Layer 11 of a small transformer language model trained on English Wikipedia (14 layers, counted from 0, width 128).
A neuron's activation on a vector x is GELU(weights . x + bias), where the dot is the dot product.
The model reads these tokens: "os" "it" "ive" " l" "y" "ric"

The vector x that enters this layer's MLP at each token. A number n stands for (n - 500) times 0.013.
0 "os": 440,379,110,335,377,524,454,568,452,606,534,432,421,458,352,589,470,445,412,533,394,584,503,446,502,587,598,455,461,655,411,517,634,568,584,480,508,598,379,513,548,385,358,520,614,607,520,485,645,519,410,509,497,448,354,495,218,598,620,484,476,548,718,498,519,488,567,454,422,457,601,527,642,596,367,477,492,517,571,403,470,586,468,508,531,311,359,419,622,539,539,545,400,681,295,522,579,711,426,616,650,562,511,635,495,460,522,490,426,588,531,453,700,632,561,446,462,468,327,510,541,584,459,612,526,485,474,443
1 "it": 455,356,130,474,497,453,495,584,493,674,704,475,332,542,311,529,594,463,368,413,427,520,533,480,433,477,551,336,478,527,515,441,488,603,693,569,590,587,359,545,479,649,334,540,569,554,502,501,433,584,369,259,478,544,298,550,274,553,496,471,431,552,682,542,517,386,485,501,433,339,634,538,708,475,490,361,571,482,727,594,496,595,463,568,368,429,348,512,631,443,662,520,432,560,386,506,436,603,559,626,577,498,462,752,531,486,630,450,383,504,433,503,598,658,591,413,437,482,485,468,470,493,607,631,485,533,529,533
2 "ive": 399,325,263,531,341,486,647,483,465,370,541,389,361,464,379,353,689,546,512,556,367,554,527,508,488,417,555,519,553,616,554,612,641,410,443,402,576,365,429,399,411,459,384,468,552,690,582,463,513,505,623,577,441,522,300,450,193,605,683,386,443,476,640,504,567,574,361,473,458,517,643,492,702,644,456,467,488,441,485,550,608,414,369,652,466,236,526,562,650,514,528,545,403,683,466,438,457,602,461,602,560,463,471,547,508,585,588,521,393,552,704,420,445,602,598,559,517,560,609,556,484,530,493,566,631,455,371,527
3 " l": 434,537,29,378,303,488,440,538,598,632,548,530,266,544,472,480,530,509,582,602,370,532,491,535,531,605,582,597,431,449,432,515,578,547,475,412,507,518,464,443,439,472,467,466,461,545,591,458,591,585,572,462,404,428,419,377,385,593,592,597,500,616,589,376,593,474,441,513,474,423,307,392,682,698,534,532,667,465,506,386,647,518,425,635,663,566,539,573,505,395,590,493,565,609,497,493,352,591,658,470,391,482,506,706,346,558,469,531,389,550,488,251,513,617,413,617,478,527,315,578,373,490,444,588,559,514,591,497
4 "y": 388,669,385,493,376,381,354,418,538,713,428,658,373,423,378,556,559,634,351,505,601,499,512,576,436,635,768,490,378,514,362,343,557,654,542,447,532,562,488,500,676,409,347,404,352,645,315,632,440,472,578,526,651,384,260,650,384,461,516,457,567,568,509,652,543,455,468,622,395,387,485,390,623,550,555,419,681,485,470,316,324,461,632,606,353,502,573,624,536,597,545,398,557,532,286,514,545,509,386,552,366,414,407,608,409,552,484,445,471,407,493,366,268,401,673,608,590,882,495,567,626,454,393,763,495,372,763,503
5 "ric": 477,753,510,690,441,352,542,407,405,529,492,551,296,436,287,541,683,586,499,377,271,507,535,415,588,546,479,631,600,551,502,390,638,410,453,480,531,536,404,467,360,503,329,383,622,433,386,650,430,698,345,497,457,467,578,506,388,376,507,490,520,447,572,586,401,251,417,488,479,546,665,586,546,637,486,436,418,597,588,592,474,429,469,299,544,475,373,427,562,612,449,621,396,548,220,595,445,619,360,847,340,439,412,509,471,450,592,701,365,442,603,332,546,529,605,566,440,846,650,580,376,514,681,567,580,650,361,717

Each question shows the input weights of one neuron of the MLP. A number n stands for (n - 500) times 0.00087.

n181 (bias -0.394): 519,631,605,592,350,447,716,497,605,414,789,234,517,464,426,369,546,741,362,487,685,468,572,344,365,640,558,464,603,554,359,510,486,538,378,468,517,339,603,779,422,385,535,622,611,442,408,516,687,429,408,593,527,672,424,599,391,477,250,470,497,354,387,533,345,549,420,578,562,456,363,462,435,533,391,445,406,721,527,510,609,460,509,691,387,473,281,360,633,522,617,764,475,404,607,455,520,447,477,517,455,494,474,593,520,454,370,555,567,417,517,573,618,630,354,683,609,544,547,448,560,455,406,421,503,565,369,535
On which token does it fire most? 5 "ric"

n19 (bias -0.233): 450,611,652,310,567,587,459,570,346,585,432,380,765,533,497,516,453,626,612,369,582,464,316,449,354,535,486,523,282,546,589,544,281,312,581,331,589,632,573,687,518,187,435,570,444,666,598,343,411,550,393,521,465,683,429,569,500,547,425,587,426,527,449,490,261,480,579,762,354,709,433,510,592,391,497,509,473,480,455,541,531,284,494,563,688,510,691,438,598,601,483,497,610,418,445,447,775,254,533,551,378,425,564,592,510,513,251,624,600,541,549,554,441,559,462,414,605,637,411,405,389,467,496,396,670,500,598,382
On which token does it fire most? 4 "y"

n47 (bias -0.304): 450,385,671,438,328,503,452,613,513,461,651,572,624,493,538,487,489,659,507,463,582,374,389,497,381,401,373,487,521,513,756,330,531,521,367,312,411,497,424,681,431,116,431,542,451,535,639,326,593,659,412,418,308,319,450,417,509,725,620,434,610,531,741,456,469,544,565,605,577,523,466,572,561,401,612,581,333,469,475,627,565,391,579,590,425,549,596,565,479,804,652,369,448,383,604,638,413,497,493,384,572,491,530,391,480,406,243,634,355,692,741,606,421,426,431,622,584,535,393,639,601,361,525,529,442,520,569,520
On which token does it fire most? 2 "ive"

n250 (bias -0.173): 606,614,424,665,298,542,638,403,601,603,564,451,623,431,413,519,287,621,430,500,515,407,607,712,462,576,467,641,487,549,660,436,529,593,436,388,702,565,512,434,258,454,622,493,340,517,459,531,600,522,515,738,392,478,597,587,456,365,535,526,513,471,494,605,611,668,522,434,663,531,566,497,264,436,329,568,560,465,493,519,407,497,571,491,545,556,452,455,503,408,487,683,355,484,581,324,457,417,459,744,534,482,342,522,325,388,398,623,238,577,559,535,343,636,346,701,395,283,613,396,574,596,450,421,510,522,454,632
On which token does it fire most, and how strongly? 5 "ric", at about 1.1

n63 (bias -0.212): 387,556,599,415,546,541,437,464,615,359,477,506,559,445,456,634,535,471,368,307,666,571,471,264,430,531,490,549,500,471,403,596,246,503,475,247,477,474,629,653,479,564,472,490,720,486,523,399,333,532,440,260,585,503,510,583,360,503,339,639,479,410,590,573,378,756,510,507,506,494,543,468,550,590,357,503,360,404,612,650,536,438,693,474,567,558,503,503,524,834,641,666,346,420,389,524,598,467,698,310,368,375,369,732,437,640,445,513,416,410,588,553,689,536,440,314,483,404,503,451,560,523,597,588,656,651,503,583
Its three highest activations, in order, are on tokens 1 "it", 5 "ric", 0 "os"

n201 (bias -0.212): 299,222,812,522,391,516,740,500,353,343,670,447,453,500,514,567,398,470,473,490,553,614,626,361,445,582,482,378,503,490,604,503,306,496,326,372,424,537,493,276,603,359,401,599,493,471,782,486,566,322,583,590,581,324,561,520,503,582,427,634,313,510,378,666,352,582,535,603,497,543,602,457,639,666,266,567,618,407,653,406,621,455,526,497,455,398,490,378,286,520,399,415,425,413,427,779,581,510,635,625,446,500,667,376,431,703,454,578,462,573,493,528,567,315,590,651,543,319,556,468,454,665,583,451,597,558,533,513
On which token does it fire most? 2 "ive"

n97 (bias -0.214): 517,441,623,343,369,709,377,503,689,417,391,660,355,258,659,551,585,534,417,634,625,364,600,300,333,378,486,497,437,554,627,497,304,667,603,271,357,571,357,476,348,530,548,400,482,638,521,726,514,446,537,363,586,517,580,652,542,390,581,557,289,552,665,514,304,649,416,350,565,500,352,430,461,601,414,705,613,590,464,381,346,631,558,507,370,550,469,535,212,724,489,445,530,472,518,348,393,405,517,525,460,484,569,762,517,522,468,486,408,402,554,521,611,675,570,666,539,529,721,445,540,476,372,583,713,541,342,463
On which token does it fire most? 4 "y"

n30 (bias -0.329): 476,528,382,447,353,507,482,486,486,284,525,240,412,517,632,401,556,517,405,556,340,325,507,443,599,649,485,483,450,565,408,584,601,507,356,466,419,702,445,545,297,267,541,449,633,555,606,462,692,438,341,279,717,320,607,661,697,577,300,648,437,457,618,136,460,598,425,467,562,456,556,551,526,674,562,403,632,521,456,525,454,497,687,407,639,514,582,418,511,493,360,611,496,536,464,522,648,596,597,546,742,458,612,627,384,565,701,577,557,518,580,631,343,616,461,510,726,238,418,477,446,411,348,642,758,402,391,490
Its three highest activations, in order, are on tokens 0 "os", 3 " l", 2 "ive"

n180 (bias -0.309): 359,726,503,302,258,473,425,510,577,338,450,473,754,497,787,565,598,642,391,311,558,503,507,411,376,562,415,573,397,610,341,256,264,541,412,421,671,414,310,347,462,469,594,689,576,596,564,601,572,617,704,546,478,287,530,548,536,469,561,504,555,546,267,592,500,669,482,515,576,497,588,384,480,614,285,441,552,610,409,436,500,470,651,538,482,576,379,357,727,592,403,661,289,496,608,401,405,333,628,696,339,464,658,333,578,578,243,591,453,682,587,408,527,585,425,445,485,482,704,566,486,624,411,419,617,493,473,510
On which token does it fire most? 5 "ric"

n217 (bias -0.207): 430,589,684,323,415,676,576,594,632,600,635,632,496,537,642,646,387,577,466,473,659,510,514,617,524,539,422,706,472,576,715,332,300,525,471,536,448,543,460,503,581,430,347,405,489,536,339,544,438,533,516,645,405,558,514,307,390,341,476,496,539,455,486,593,577,364,624,440,517,599,598,523,494,731,546,585,476,455,532,427,321,564,369,608,376,331,262,260,294,625,521,382,578,445,598,778,644,462,453,341,428,696,412,582,438,370,340,510,778,424,345,552,560,564,424,497,705,585,372,564,559,500,175,415,576,534,430,563
On which token does it fire most, and how strongly? 4 "y", at about 0.86

n248 (bias -0.247): 523,359,488,529,470,690,534,589,340,609,585,409,454,490,432,451,339,431,439,710,487,309,413,650,534,472,275,533,507,562,511,557,452,525,516,522,690,411,520,507,504,612,335,642,445,606,470,643,572,572,494,411,414,561,652,608,447,493,309,791,482,544,500,466,628,440,337,542,672,500,634,513,427,534,236,407,576,213,591,670,422,579,447,573,343,639,694,555,423,461,514,623,500,442,431,689,583,636,334,554,489,376,416,412,503,628,301,620,497,394,667,554,366,445,350,615,528,503,613,362,718,454,450,355,625,410,271,324
On which token does it fire most? 2 "ive"